Layer 9 of a small transformer language model trained on English Wikipedia (15 layers, counted from 0, width 128). Numbers have three digits each and are written without spaces.
In attention head 0, each number of a token's query is one row of weights dot the token's vector x. The head spreads its attention over the tokens so far by the softmax of query dot key.

Query weights of the head. A number n stands for (n - 500) times 0.0011.
q0: 500467739538413373437423306404614477742383372493607561203566574447642419542471421683500473372409602535674559632606633562538446412395449510636510583531306613480567456360346490483460527580401383507660458535282455670413366482601273614467513437559378673467597476362453642524278480287380681490447784458365596404470755447545731410628410441437532432490600553591332660443551588450533427561772
q1: 511493511642596602468381574598497429578539410589425518493563382613353695568496379453704362581374515403471479327561452326515543500548819424401460366569558474407369457581479258521529398389500808384339433470470784504424545631315224277332430636359356786489548576529546442453372715567555256458634685548673634700375609524566579518393551668434296720635380634700539525543424441375359615549481
q2: 473559545599535378576420277425553314500683380406577319496725697643567563510521252409622497509580531660479480646510733385578503566476453403521517361405554448450605444525523293661421470593762619395417524363532635290379464531477595620438487416522208623633445473592647519681497379405564490582351472341546704442593698438695319586567452460531326703468486418646467396467418500418344657489351
q3: 449456610482526373606388421476598411625420412637555509525722488528566455540344205244531485378618503684630552486536612558534473566316476509417485438366364525353431393653503404594348278599506488423547513610522441608394436497506494427509482586528461547603632427482569489567411617597281301503678603519645698518374529444629584411515524586552404396551475657439432684488397506446711535344418
q4: 312466635454553534401554451560471596389579478349703535504419538513496590523748651486302676664550421374357557391321367553433451261771549570236577411823619590497536410572329460497450634375402541524461533347504328468570524348452560276619606336526716419455425726684434453518514392469440469653407507579449528514676315331557399539517608462496727487480660497423864406297345446389582514544548
q5: 280360668411479651269489404604298496787612435424402680351336566612323471604418341658408530407527500553572415372452595704407699336481452525541618576837401329467248681560540539282427446500531442550627557389427330470671585443478649604604729547497604463496462571433635724687391610324398551604489466500358370552547437536496467395467552402391693388500373417514622504859748377376496432574318
q6: 431489719168493635621474691522548486248435530448479536534549464285424507727481619714331467688432594711556458548452489482577238285538522580414682386610493549579511410484386622234425586366544464454447508386661436574469412632611607611571827359430484730512571448334236403555630594493371593504353342552519379412716376422363613389359545487500834507548371496385672569586581545527360394423619
q7: 514435482405437497244619549475500531517510566489576344616446299551576607668478529594492507510468453579418456526486626626651476536432424750553632599756430370597395569504384657317456462129507349589465576315266454525493600511342588269693575452392481327634255419486614636539521479575477730473425407364547669222638299487433392500541596516589672403461663462366747413555609560765404500507405
q8: 575435604552597462609484433518388651574515428494337503566387658481293550537636333727316521534398599491442387664440540497470386438416500253482461576428458457256397518403532722628559503528438506424544450441472595479621483575719415383494421478538454792366491555518446551427491646427658544310547460288487476688631517578470554534363487640485447575441482432411664608680458394487524564506368
q9: 569473534649508457554483466561441514568549291643423483463385533436312418576526407588450623521486720360497460448715523609452397417543541519475608620553567440332451689300467636406612565361560508576531431402576469593506455483593503587408370441449518466326494531556475384345519561392431434559560609480468746598511374540587530483508635366426389333404514704449458411492707572450549478503456
q10: 413549576468661454512623518522538432413389552429607488406424397437513426376497559665291573479568571565574334491317426421573437458351534617446487528705444497317386540605359737366472485538418469607559455409296388433663407585435585461659491425563622054573618586598329449490590481491608506646396500596657431487602453436481363522720411463631703542515522325431722340481443596507614597507444
q11: 407371686509320497362636606430450299503580657389414638553689455376306586599478664515565427294568460602408422492340364382312392441398485445319452650551386488554512414581568543599513326681368521547671528491465445604529523456509506336681485439462672599526451451360574446421556595532417541468609639555538291603450545663640575540479543645374519663458491509552658407562458534392521564484532
q12: 600746522589521341497555655525485525525466631481491353604579522512533577429404477297422544406455726442551561565377769279576418432442469458673588371409525510550458787622460491534480565696432407580392298441566609433341563650361462470585521436480408358420551503510453488545475419371689324418448662590303607535543455579424325554376339540429426632550592488356379635559475503536235470659470
q13: 323368442536507778336449467400526661244269381558581557459411475487611675329530642702375482523628412680558476718486471640432461338441525683504493691414411493574430528320434490452564423493596542524655478626448460605361329316567478410566410314432669331485656493471528345323563585805469549728559504354526453188437470435514674496581289461489573347487687410592607589693761449590570548448571
q14: 843438250538515593608591494411371658447503645435464531444503484520516503691513576569650468553389565683354500405446370624519270562454723660397456537471418301431523730435519548644429596545618450589482588474646584262477509605590350659448592544422527458339368593481553296554394560404560301518488367526417545551488461280260557407481464549610500636438587577430517519481427367450531485633546
q15: 487480510626404402674292400730466460556464384666423640545383490478444361462496500423743703409459376455761416516601590493669386458521450401425342421325691639420653530460395555533590418565575365389354350559556600414660416577579358761324405580641217489603627626707280427289424650477503457621497452397532439625317602614503480469443438583490396561525452667558460647579480583316484529376331
q16: 304397585445548553261718486584595564442647287496316660477250421463378518593446263572389346486395710756746416586485459460148285538451572597533511489515485233576515357284532626521451532563578665326472538621615608533539427602561427362543532326626587613260355445515428573666371203624629403610336478429462573500392603430552725556727458560578590469524441671563586500547584326508661542519626
q17: 433523407456500368401591412544468563600490772434355419588349527478270423490386514487500483535552636462507448459544357469442554500559739332490449536398530472684630643310361568645470682548589507272360391630560663514425568560550476578533655494349236706439490370544490468342259396391704377464643521531422490421731561595789561486594356540452364665399486619656580416383749426564364500710358
q18: 617576547497290479564625335453639500546503565526621466671476614526588537444382363447511685605580417394392590532631420384321531368535695319475665503550593352377468570410467402597266549726465579461580410607526471484566434587423212445539443523599456500553535378462358373421583500455521469391457676570565619720518585422468565383445445668459529731503513530583390736411544545389317515559350
q19: 594535530413404442337583525446423567500430531643633574660454368443605520388309388559681443592579546583533640548431723455455494684442529565603580529628536476406395503647544585445383698439636491477312368537444582500475432571447494435413425587459468497494443257443565483515339247697460375347555445473565649455600500523539595425620450484633491432500232549605293595351584517475506477672665
q20: 364463444597510423513338385558611456378450307563471497532573646384436692607283320510527472577331433507584404435497571631428497670419582444441490453366572359392564507356587487630411359692609772236550379664364623500334503408743434644413443453381604636391573313573493484341281534607444517706681567465428831714392678606573742514537436453472342477439562664536405517476466369446601543525579
q21: 408517457468409583371533573443487413405416500449757525456435366464570591577676627631496414390343580320405545544603255629425344371540609381453575563618372584458341413458385667434548549485530360479829467511452518536534657471570289478548635493224427524538149618249570581230486673465524587569392452631552543382581503459525557442468497571358664483480349236503626518643711548799535631537858
q22: 453523428329331554500390493440456562216574607407714417316382566453430461452792666614014663541797488520395610541484467639564468463691563639472630651540528545699615516424465379308680701347415236758513480393492427444366481263321484388542519369522359186718335560572504522452601527619624744527369362379430536560590530386360476368668294532681492353633600357542415311380587692670725462641579
q23: 368366579235553554388431586526559409369504635652595581592378526378674434580496609721295485351431565641625536674574652537168474201599471592496629576689393431482523347544558507367434449549490376572582477592407455779531578573773713391504727398429652533583285407209430493414398504464507620442620527625593407272548493339541762286452438395303409440559342684628448360489750581539420421562659
q24: 517417582307605666541474749082346683441454522317589660478484504449460567516800812525347479448648483404266602588483260658359369579566197520543580823640360343387381383473475585167553363374230350612505676377398231712527585368279620460681418449388683336437431526432500508496759609624492637389654661578407317564500408430672466470559388790517548508377672272476514310558602476504683516580802
q25: 309255445562469500514373409438588454256421549403479843636535536340443418545607481637369511480676545560403451414493418274390409620470457337678243695474485478356545439543667337429575290519354525238318485696694515629600486297650328409528518597676449456504740698647464428437568518493555404546404735258530409449597428595680449677529583434645500538578522596799465420636617559546539359439546
q26: 210357691546438687490330434510307522529618392420340468406553619464361395638531588487368617439530683450490541509520477435451461443614600481559532678480329239571453557458449447462509576596518681639554725604459566460521484607382624435503390488509297639565540474422596392759570545522342369450554600324463285644577479513645390293615268583636420577612526415425392468688418463469554387623459
q27: 690471685479330514402400478441519564520604466573480480402355348630650468583528525398420553585464491585331469433506461435556485485497386497374391509509447379523479451421722641586489560347508419428644616479478542623544463537477500667617437714505277412678506414455541556563471617523480497660563464316475319458506489582518570569445453323473567332572577500508658309520636604420457654710195
q28: 538685455640542599488363491402515429500398460708524632634494359451411581402403493484521433698506649536432342333557562306433472412536503310535453447532560406578526295507577437491520506713509683528570467507616387391383264755615401556491475517549374500342773321545347413490509422328452547494534643545830424583400431515580676680412506540494390488470545667515703513379487494497512616420374
q29: 500617400643601393610453408702585330556497563457419605562609535484379639537366263504400450642493714464493565311415496535329637719362398359579292248273592271360610382591465385630402338637530760493421507511596644493500645387563553530545527688603355628624644514749392443568309528490349313582386500341235514603678463503536430640577478671399627561480625510446587511483511416337607521300533
q30: 500431466571324291352668689489517293547322319432637717370504335466539515430457547596646463393530413725791411556455698548440286420260276652353544623463315447449331576564666652730431402300604369623796408604488458628445408508518723725622306466507592712559553500332562496545536672694401369356518424625500515496369451393463647279676412493319477613535541500560476441442481281547641496516426
q31: 583663450438327358461647598413644609631333700452556325330440482440213415307533636328357525555487538360449512506512500295273617596424669521598534521655324545558555509600554512473503558503555582569593420606519415305644494397457466500575380634472423295576327469459451509450479334440535585437427532582484562519705515721563466644598470483737564594416528403429510605433438468604421587529406
q32: 466493532465375568405225616510477639541486670404398469453470682554594360507485318490238225516710404582404467614378422542657579525532417477482417615743403289418450476534432563530401527550383527591743435648329571779229613471408587533436439452566740424485549301668473467518480476662394408372585543355507340399514634299704672380538540683454618437571609500586359390633510778606517403595500
q33: 572540561411482478528441535677418413702587533345515597598515516373424472381596311412529414432542568438400509521519568494652478510292306503426670540348295422316350472544602578567655438526659494503409582379530690574357479288301503394567405526417619392828555538595728488468528453454356327319636613410457589589379461543721428564534634595558399560600564537488571425562716539470457384440543
q34: 447536468400420549564500546438558451598561487423571469416509552637737785485720461401479553582564458359309410482266285387538568342497577547481584552566655660623503482597524467409578433449672473539452548297510481427520420419616444370482648443333453260705440516428568432547632546509497586440396436519591469425635291665623389576248549517538673346369572427458697444424594625520332422454507
q35: 516677564382377457491487606331415326475388559363590481684506462453487372602487507670590548562451357797652512593513451656423421579271384539739497568541576389588388603647627555442560692513482575519567513592394374400353588569531481297568562308509541626345313577321666503683597371559488593494419679335407490487469392310404399551406461517406686431464526457458558538537459415467584303667440
q36: 388503454552515556544791572261518437535459436398390564483562522589604551651422598628449519497563517248418472415510474435387369394497624571507513472603686616478260348424396712329494547576614538688446540487463352389639509743652555540419581444562608543568356652306475570295408417412699371397525503415721345549576473537513519562545503515497550537437454431558552433525422494818497298220554
q37: 497462628373604563535404530656686434646462379440377754446466516512473481512544456426587636569483473437477475433396437753526658427430500602526352642532510314557517557326822451563506412418690380327565587587551807520500512423557487152403525610488510486664523422477554635595421724431525294597424510335497506601478415347523365493420480521391682515533399399534524342538575398412677369592395
q38: 672486577491430592425443618700391408419633604416620354533608422495531428500664722439225565516572458588545717494356403376447673488609538279554608494497503397416552396538391388546555483464643359574379612552500401554295413500506657601483548430380516354484404506601477442651728462369578604432557596524457400396590616378444553470355648396572566508492536417511453374500423483506497557469608
q39: 482526416569595627555567588393489375477552463442368609546386380489392567436581373471697429710351618603195591514358436580464447549558427528635506416571459323497399544503538395446450566524373483293365393405562569602413443405648652438555603549376529399362515551694456399386599626733573596546578512388472438682503508429736494557664583449391451514583578589565506332613524387512488411506546
q40: 437521743347454627544425664482664563545473418578500563572286542525494485460676484590582503594622640325587328188372587521436349440431364622580406494610500378422503509572420573323375521568526479364639516380500543491574430453467766300583447573536247500590475521684599520291566467447483545583375447512468537393656466597620509475515524467429475526514368500352611328497598607427589450535605
q41: 623518371482497583488537348454497551640503437497569286579585641397601512386673449392438470602584478700500407440768612549387316544481575410435479559464554419362660625461370581650541627447627521535628428692392475506526442506509628554565700444381611340510417344442335529549360344692390366553565497447396689347518552474537578349587425555444441335370512402575455554431466436357524700401535
q42: 570535621398456470399452577628498536485449300521352399554470544486478390397557508613567466498519508551285318688479540469487428406455431423600624465492624508528460485388500421503430553643389553596439535629448672468705483503378547595462455576547478711624574602508605561610503644538446505372482311439451544526495478415505590379385454434471551384539442659485544324533523587492477525663394
q43: 503226521510596520454549503677447351493453754344413571440471319391690507580511724628382697551531458326507497360286441408629709378413436597324480480500763748697388507365437529477461659590475434437440391335649317331443383377673391553677592388481708355464266442507487471507597577480532699424434542486666313340460503542627497689584431525538615506503408374539630601507459561600507618450539
q44: 478294539435515506419572452539450509547393540431573713424506297418680434533557574538558616515408421480467549518692497378590414365421557668516621578734529661712437406696538601407417628520482478463756464404530395363601393546390571396444373350512500345476288448516415661542654313516460660494437500516330616513642355466296579445620619439265602339536361441561644656516449491692534497282597
q45: 365506569461485617443383464633500636331570389473598449537581510503423484518514490506431662443457510440474503488390337442604487660783490367615265339348484497433698697441554454600439364507476367431594547685774470638691621507532428402459513648420332340332658458497279503405427519484515478773506533705534701422593534494448288329331577600378603522542536317435497690618637457517535497609520
q46: 472339314491535576439465616431384576537494552279515608468434549423185411547566771429451478523317590461427416553512362541566565477596528464554634497588438638423481454379345610279244521545532283533594432607578516544372324387537387653524530537443534617427576406421454506440552447539548662558558548471331387352611680407683553468706550617360644583395487552640560481537635542529518551556745
q47: 482672661631384616683374419312507454631684553570346547444761443526395496486283481468626630358611600467603372646464667279736460653378332442320550514442486563368380394465740617643545634309567352486564455362723684526500376444723475594427542348362582659508394336562529462511635350419545412518535559489583453584429394507299518511461481638346796634429613563452643403426196466405461521527213
q48: 402417290301491526693547439368549548422590401449737435514490474379582432664729576670129556558503608493416418500520399477368556459402314625490366484559579456468582594281603506478644728366528497724387599473421480467798415551581483362628519259359489489632473457315529460520714441468653581468622537557599391457555509582483346670562317416544378506454626349469500451536490459483561401597576
q49: 688371473565337510553576494646434563756639598445705423570594473528595467506777493255279585544524521458290532484564372476517520392695664442500641355429577524520318404540447416323563460424661447615346727269479562400411484441510626578657631426626540217622315466483463382555517380467542619480381226707303483388663452497493587568326631546541521516484551401442417450387395684656441556436507
q50: 394417200526531411694564303588440624439344466823481532591597375381297622549497657506232516494553677510586337445555537451245429513487623432497516494448500430429537580378681516588523503483546484582695487564599327520421562840615451452402345554444423471524619579484551691451398503430581439390532513679595513454571475660349426573420546281367340342530447414500434526612539506449605554633674
q51: 496356465531680750633440634313367489450405561289633616383489412507573454606480443546509445663452520304266358281411276629652527308815608578457701242609728604550536332392318485492538492536370580621414624564484476401721533488561297492432489475408383479434437555696481334359657692481763729598405588088468500508561544290755380657404712369611747592536465367530533400511539404463409564463602
q52: 433720606368583625461528506730516503520365630538276557594536453370468586608315479584500480396372545562689400440510507652514456469212510452503463467659698632583381381590615645428313362466377635474642288615313572486400355538659439525565608522610555533164517405490623564405430460680343427575579431648398541449490395519626574398646500494421514388651558530490464376685449172401615549440620
q53: 453642554541617540565243547497585438428463355500488519500607378462444534449353520469639398441484484493361537411506497544331538490406371542468491763529377598591549494520438288669477633481597469494591395428560494487470470464335630467408417390535483427634426714487653602711291531620352506343692617503751456417609416390574557320503595546629253590450554522564574519491122594457633506656404
q54: 571223475416526524554694552463503539327512378433474346574509512432770454503367600632559618532516465510519345494590503605562602324465405597494552494500583611457497454676512444428470376484434312440737586766293440531415479347619559568758593446492657435493619481466494239519591564656482439566500376601439332410418488515444448378268647359443621485569541283503556583570543509542473611461468
q55: 657491487451509424503503370666389710746392574507475262500616622604379487613558615259672559479277437493652597509390627425451465457280567444490574680438500370654617335608389475447671427530639614588417624628324593428360444416318549622399547396414678436521431396624458377602535452245420363428525606431443533539554466444556413497554443586672520374449716506494361610395510500473544616361351
q56: 497492424690474616516432541405487587445261535500416558517591431411457672534643422439544478567497440423435444336594634556687528600480407479466447454486555603511529617461394481513478297701495519522321360667642472280424535606653508503567675592465527500432404436427527484595505354451429497581356435418416659430552657626480362492388500351551486471510444481662571552437481529494606462424723
q57: 476641366482660400594503346433427612470571475497323341422358443550447719520573525593473570585354679345426248449406450491473341453450467440509383506461563432643553633212686667690438518475390447711611556469560454362471543450707418528518418478492565444439592500664530514527601479538649385477633590552610415640378406390537446699545460489512655437421595450414568476544461566386580418642440
q58: 451401519667506620446551568586602638530464500654509540239568630477503732486568690549445660431472396393641364413549465537454564399721400558566512647414674639367408623619380512506590479415466464318476557522417475385519491459590642551524309385422526355484594512274281494345364451765477560429446424484481491590488459506174616562576500461453339453540460602494507430328411503619521550555580
q59: 465457503593494648584565597475579590313341507406566743493549516430507403509690477528300357645523477484600436360376438662446386330500560669471655503475819405553474516473550427518361435432512397460549497618626655490436488402488293344448626474425531395567442615481472368378422544519497565432739526468444529331459305365693724384550450526519441422568535265436510513665471343600655693620563
q60: 419410483559612503607572513615589555503594611488543333410516597546515558389506379453424779285509575425380497384548448584537570349566519447586489489435497532395497550241648610503520585594503434464391390494430595483615535468431398521459524600372261559381469421480361423440558283565666302514270621446556655415550529465514411523422505605417500545631474536548527492489545564659618560668462
q61: 422612616672547286583483549622372384581458497470702503595626328446493519589541328533592691396551345497544481491303655326500500524497539537433474302181386433571486484563567365532280433356564654535587297299575440430535437527300490346586475515506666421503467635490620416566523477733428506567538618413514487457717361642583370430587491482600567572739530292647409601378293506538513532424445
q62: 503494613454389544644562382579589373485408669522489653509593434492334619440681465554568361480608423314438433500612515654458371509596416466482431312388590429530662349251515448421492497503534556397403481547686411546335673472491533295556386633547624580513442536524586549390539545441664308442503435608538485494542511549521575540637434374500280554477598647794400440438397440399674690411424
q63: 453486619349575440351521599391497370390413577367511608604455567516365431389426475523706408519524500682554559594556548544444430576527377503452515629606388561704363301693402438437495595458505584506487555396414551506326669348425746614529554476535401792672608536628692305494416509549427393403540415371528550417610489520619681488465604519494455469371390557553443503604627595382474511358488

Each question shows a short text with each token's key, already scaled and adjusted for position as the last token sees it. A number n stands for (n - 500) times 0.0021.

Then comes the last token's vector x. A number n stands for (n - 500) times 0.0084.

0 "20": 542608712756388603504385476617494441520449468615646563596589653354355452164546569562738528646454442489394504402615268431572411533304459574358630387367590277617569364331440473392420439560472612
1 "21": 640627781779395445410359598569488446533542405697683553604619766462289445124547458506713609687414451530382533424580328408594518528361374598316536375293525322604551376362480426424428546606537601
2 ")": 678575729753367568372414505583483397557491401663638599599695702456390543231468524549659549734420513518305517351624367395617537521285409634379499326304539220579577389393462363416447563530452610
3 "\n": 651675737791421582395398489564454428481516402591687568552658710480259503172512551502712567735382497485339546416643324456607503510307452580410504284265542276641662438330466383443457504577462629
4 "-": 632676713784454615428389524592470474541529462589636506536642753494239530223465485449716582739369480530354571430584282466581508449316432567392578281303542284656589420360486387455478451625459600
5 " N": 720584758705446492461344514536489408561437397604702580599624700481313525211487459500727558622404520500324546384549336480550508484282391598404549269273507330549557373403437412388443481542464593
6 "iz": 604630744718467470429422479546482402609433391595685590560661712449332460141488477485737538574445467549352555395544365503603548509344456619349566290318542348620500366416528480370420527636509532
x: 597443529381379683593460528445660520424577594679509404174515441389496569716301574450534488602324458651396519480541597351624309406537415712362456561434484626507405659723733457518277582409510621358537330371542406577588578598649468660502472226669620421332432534504417473326354535449382535563503506490511583328589425454344754271578615526394495546615551409430619467666723584364365505380622
Which token does the last token look at most, and with what share of its attention? 4 "-", with about 80%

0 " The": 534613708753393613515380485623487447522446474616660565597592654351338454162555583557747539643447437488386506414622254431580403530301464582359636386361593282616560362326439477390422436556473612
1 " bl": 607687795762358524510350556537508330605452435675763580706650739466293483189515647576771645607454490524340530386616310443652527502285426591343548455355553293528482318364464444406482595572469555
2 "oss": 620742732740466516435376534574498383544469346698687578681661782409245484157589584549774678570437368447363519403583299398599505507306364641360496436348616360650512340396459477444440548620570514
3 "oms": 590673739774421536397384609568450433624504364685719524586624736440301485132560552478683669639400457469346490416590318453588484541307409682375551369360660342609536356347512464354504588657525559
4 " are": 589600779732403613406404546607509446595469466645741651593641717491319545192517608502643606662396467497304504426661325396701487533267373666391512307330619277622481398356468436379468575535521587
5 " f": 573581772781391512407334464534436401568443417651695569647639748461326541195615552561774644661453422540357517431563396460629537469252389611357534342300592275542495361354507401432446552599529587
6 "les": 598663776765385479403359543516456370606485423658714580597627764434362499151589555455700621636397430435313473376582332439619490547256378722343556379313656264594484328365507509408475596565591513
x: 520482650501534635494423641310666494481538566647564355208500495340492613538391500565386527526359591707565564578631496426519257576602457646552355543500427688524317637683655417450340678286591628466641293357698486577578291575523429586514587471656601476424551605356416496264252458317372461549494449479485633394472375413237770306507524421443447581607669351451422464540696582548418514494631
Which token does the last token look at most? 0 " The"

0 ".": 539613711757400624509387481620491443511453471612656563593587653361351464164551578556733532650436435488394502414626263437578409539302462575360622386368583286622571378328429469389426434557471618
1 " The": 600627681750473568490402579557463376530418457707646616569675678450263448187530477519708664640349482493364501454614260454644456494320467640373596300345512320632484386335486415352422488572535604
2 " o": 590646775708466444524404539523482388637475457662666567620629687453275460191543538505761638554359365539386561337579361437604476444339394734344472399385543294575485396384515432384427535616534555
3 "v": 565685667792477382433386590500516475612390476648706515628684701434305446162537506443798655594503403510367425385555335459591479504299410678333471336445604357617575303386494438390551548651548530
4 "aries": 591654690776482561411460557524502422568458432633697577551624780486321520131499551456678688600441432492399494398593329461679541489265403702303488382386623304665556405364471461415456533616483563
5 " are": 604583762730428633426405563604524423582471472625737657566642718523327561201504610493635620659389461488325518429663337393729484539271392670373475328340574262646463413355454421382469557504461587
6 " c": 590600790758402549397324539605395353569416462684702589628553751499258525223561495566727566657348415505364541485593378490606511483266424677293569338339553367540459341308513460377483535542523528
x: 574507585300413545644396593369564550506557549758495446395722518539348473686425571523363506413449558601547597477512455584563257544590543634392328564497397610523375722657599478384240670472599681568584278412433518505540428505609574637392509259673642310414569570448292543254352513469466554468457321423496705269391463436329785359537462447446469667636332470442701483496628480578333543578594
Which token does the last token look at most? 5 " are"

0 " T": 532612719752388604513380473620493436527448471616655563593590657353343452152539576558750529640454443484388507412616259431574415529304464574355634379359597283617565353332444476395418435557464613
1 "emor": 551643800790427496439345512592476375557456480729647575594645780392248420109516506494770687668404357421316520380564332477600552479337412666366565369311591273571553347387570479403424490619500560
2 "a": 615635727731426540454364584610461419572432438649674629584611757462303474160508512496814644647432430515362537396577278490612561515310420642314532354331568288575554362421495529394454501563512611
3 ".": 659634711757392585444351565645454408566507479699699607590630758460312493182528615511710601674350460443321514439583307436593471517314413634358501342315533332624551380402499424410480494608473565
4 " In": 608603787747509609469407541544502442529493419661665501520619664445300462220528541507746612675315412477399579414586293468604508538359462586300532282327484322582518484371513433498358565582481661
5 " Victor": 595627800716480502361282483610491391575407474688608645629700702437320464164560450480766570620451419471411437353566318433584556511369418681331513322314574303521564364416542493391470515567565602
6 "ia": 597653712712401549449334531552446419601414428690645651613631687460314455153551499528739613598430438498367472367564336473623543487367428680329515326293539357568514422389506446369483519572478582
x: 564329567380300552670502731461608520329497637631696570383580414422549637652407618514297497536500657683450549464599630411481369361509558722477426501598456697509322745451617395343337483423428433415655226382503455459554637499556604614544508160605557457462448515558358510445364451532334551563553335441516710331472367467366738427538698526434532497669583287486645577395656522391335418450548
Which two tokens does the last token look at most, in order? 4 " In", 0 " T"

0 "ik": 523612713749392612513385479624494437530448479616650561595582653350349443154537574567749532629461440486403501406613257431570417533308462577354637384365595288617561353331445490390420440558461603
1 "al": 571708739783441495426323552577510404597452432723669571612628786382231371065523464478798632573455404426363452366528276453610504508333433683318525309295611322587544364377500513424446564628502560
2 " P": 561688741737429383375319529581437374589423465687607633635650745401331406112490458570781586568467441507346484368517313458513551454299415623346564319296578310564567352416449482482472524610546563
3 "ook": 541693716681436428385272510597462373552416474711646560608702728442259383127501542517761590603456454460371469385552360464577533563299393663380605306347553297583546312404484447467446535584473539
4 "k": 510753747724411479386401560599489414627438466657696554627638749441326439116533508525725663580478451508378488420612334467543523482367394600344588392312597390585480319401487506396455631610509509
5 "unn": 547710709698411490399286507580439431563464453661749580622622763523304441135541548495705524574489477455311513370604384451545472522334387709401553319274575413580536309366463453363451592587500536
6 "u": 495709664732378479418336489585447443565454462651674561633657756457292399185512485483744515592515398518314480398560369418538481479310378667341503287317530363565526318392442401395456569553539581
x: 511241540443418645699612597502660600548463400628579560254596365413460610597373504645410613432337658543440687478655502426574445389429453562441413470569460565478326619818523479441502630330464497473814298409567529538559491528557585487554604302619633413521503395490352519497388449268462389556556296417562626158520317432182741331588547504609489535606514406658493458592651533419346490558556
Which token does the last token look at most? 0 "ik"

0 "-": 533613714753397610507378478617490444526446473611650562595586654354347453159546578553744530644453435485390507414617258431575405529304463573356633383369589279617566368332438475396422436563470608
1 "ly": 683661837793377515389467467533474459655402415680645557586633644462235384143465507511718577710384346550417497390518331431644517547289422668355540363390573262572512450357509465346379533615469568
2 "ing": 660637725773394489454339554533467427570510424680657547497594725513283448133467583516758587666345467476354469326526321408600532573245382676342532306330593220600528447450492485397425546588464597
3 " land": 639669715733380541406373552594439364568437431626650632653634680501328460179534609476702589628495378461377466454608317416581519487344427687384482360332582210530464313420496424424463547607541533
4 " between": 613690747732416606438385578651424397567445477683651631595629722467277505104556623540643567642392410534354476379651249426596448516324367631334544343303643284572476411333510437430446592541538580
5 " the": 519706669752378563465334563593387415537360538732569624600631722449261411098558520521684675592411458477366456453613207446559455521339441669372632329320646330593479355285488472357440493518561564
6 " prom": 465665682773500454440346599547503456619413451666614517657621765391205353186535475531789661604474407545402473344521297381600475466399362688275581397407637246577527373337496505494429558579552502
x: 429332556433473492665469512410576534584485706716658453335477443396506497613296471603500549438523461442452495446396490453559369591523478883438440373605438678363413735583681475186328726444532600452568335443834536594582528533586556571401451285764498490441436606396407515415417482442427503538561277349466738228310461550504736391491630603414465460518509491422589637594581458427327491556504
Which token does the last token look at most? 5 " the"

0 " with": 532606707755395627513379490628492449519450471625658568593584656351341456161561589563741537643444429489390497411626251421585407538296458596353636390354603277613554367328436487392419441553469609
1 " the": 603653673768409582498345584594463398557420459721615580608631713437253444162536556555725655631391485483326471397637234442667460509270414695338609321306592292568477370316488454381417492551535553
2 " observ": 596633758783459474428396569566486400593414449653679509655647751411242388115539518531730656606485395541366496361514327333568499476311411736333542364363608248535455382402495472407420510644479494
3 "ation": 540593668782383544408418581531454415548451429616695576590655762394345434093556550524714721596462471500335472345620316405588537476297393692320522370393642220620478403434491440419438530561510549
4 " that": 586598684725496660421463563702472393499495464626721594541596715509380458175556553568619635599421401510399499340697312396690495519280413709322502388346621315561437403357478457426470563538514549
5 " many": 598612720732462654442415626594499391600439469688689591618580716497304417096535596559671618560457442457395532391632309368676468554266360741360453319303626345551470396322506479426532571565444516
6 " members": 585607720767481628394453548584499400581468498646688593585603794454417439107534573575663670524475434492389464377588303431676522540356377692346501372326627353602523401341561533421507574541484533
x: 496344638450397555567550680397646500475450525668562434344457566501523668529522456460269508365546527640431479424531555358637376459686540797524511533521387635440345713599739465345444615314449657477627529326727531502567479498576528561282549294700538509406484618471259501329340563529334532563549287364492755358475386456265699240589519456406683450681542404376645502516487478528402572488508
Which token does the last token look at most? 4 " that"

0 "t": 525609717753391609510380479619493436526444472620653559593583657350349446150543575563746537633458437484396499411618259426575413533305463580351633384369597282616562357333444482392420440559466604
1 "te": 585614748832398503417308563555431391640456376654686479597648771431251437125499489467756558651405445488396517338604316370610520503315391698241573357329566198616538407422489456401430581549559508
2 "ka": 564669756751354473430370515592428393654420415676686583676665730434253455115544514524745655605466377513401543414580316468565463505337378655303576420248575351586490347361502454320464584605477508
3 "al": 537707694748418474410349521590488442619412469674671571611637761387271363100530532472727640531508430445337474381534342443565469461347413699357524340323653382552524337374504486420452622683501497
4 " Second": 560636732754437459418309521595461391599433490633599581640679711397317396171570504534744663554476452451362506336521284447582511541365449654389467346289582382534517380307518469431432582610587581
5 " (": 682625800739437572374452457535426358632385419611538577596699608426382477162377541533631604652463437494398537367575326343586518473286404604264515379399602177487554379431482363470373542568520590
6 "2014": 626566818787415506393313537516491399588460512672652619649615735429308417100573468540710732670445423474434562405624331403554540516353374622306565385392561305552527416354521418438463558612519546
x: 451383572488438438555498622377590531411466644928684389228557515395398666527440660481369588548608634709604496441609631493675417462620553723519411615641402514492435709636505412271267704393546623592602399348530508495527511522499456591583596403688571435440439455356324404428440467532295503493372458513522646308403313472382698405624581341348391538545341289504497605484527516594266483589418
Which token does the last token look at most? 5 " ("

0 "\n": 530617706758400623512390479611487457509457468596656558588590652363346469168543579550737524660444440489397511419626263445572407535312476558367621381368580283632582379331430465388430425565469620
1 "\n": 621702713795454611445403512558469463498484396603706560555659730466195498150473537470754587750369398495355543450646294453602478506322468551372519296300541262680626431388457400450458447590503633
2 "==": 594626748802417612523381519525497449494512421598785569569692703425323613186507589528736582742340544507357532421650341466648494551289428507304522294392503219602591408371406322412482448583485684
3 "History": 607610671783345524400306564541407482468455454612682605604688753423292510190560555488697616723490467484257476435512318372523497491389399516453540338295595211621520444410462449417466484603549635
4 "==": 596626755877405612479343522558457439440503399635743592582679730423316586145563627581704606733389501507372524465667300428664495567300410507298516355323536245616603404376417385361449486612489689
5 "\n": 629635748753440670430385524580449472452507438586720563556651697473225564148535537539687567782341428483355530493672282454612505525322492516370559332311527278669593479356448386414475423579506647
6 "An": 663587776671510621519416559544485435537423355641682570545666615394257481197522455502752627694406418462436520459607311494634491531322498577380497324372486297584518406382463389363398465613510652
x: 546398503527368423661564779498573421453508596594691483385543558558435616748302695524360554536450524674549542591443713484448376427603451655460399597551490520493413564771629520400169701506489583472566329338504437479632490436599458587484525374658495377297477585370385481412472424538436589607486437308566626224378404389521923414568599407345565547438425327452652446563548430390259444442578
Which token does the last token look at most, and with what share of its attention? 5 "\n", with about 50%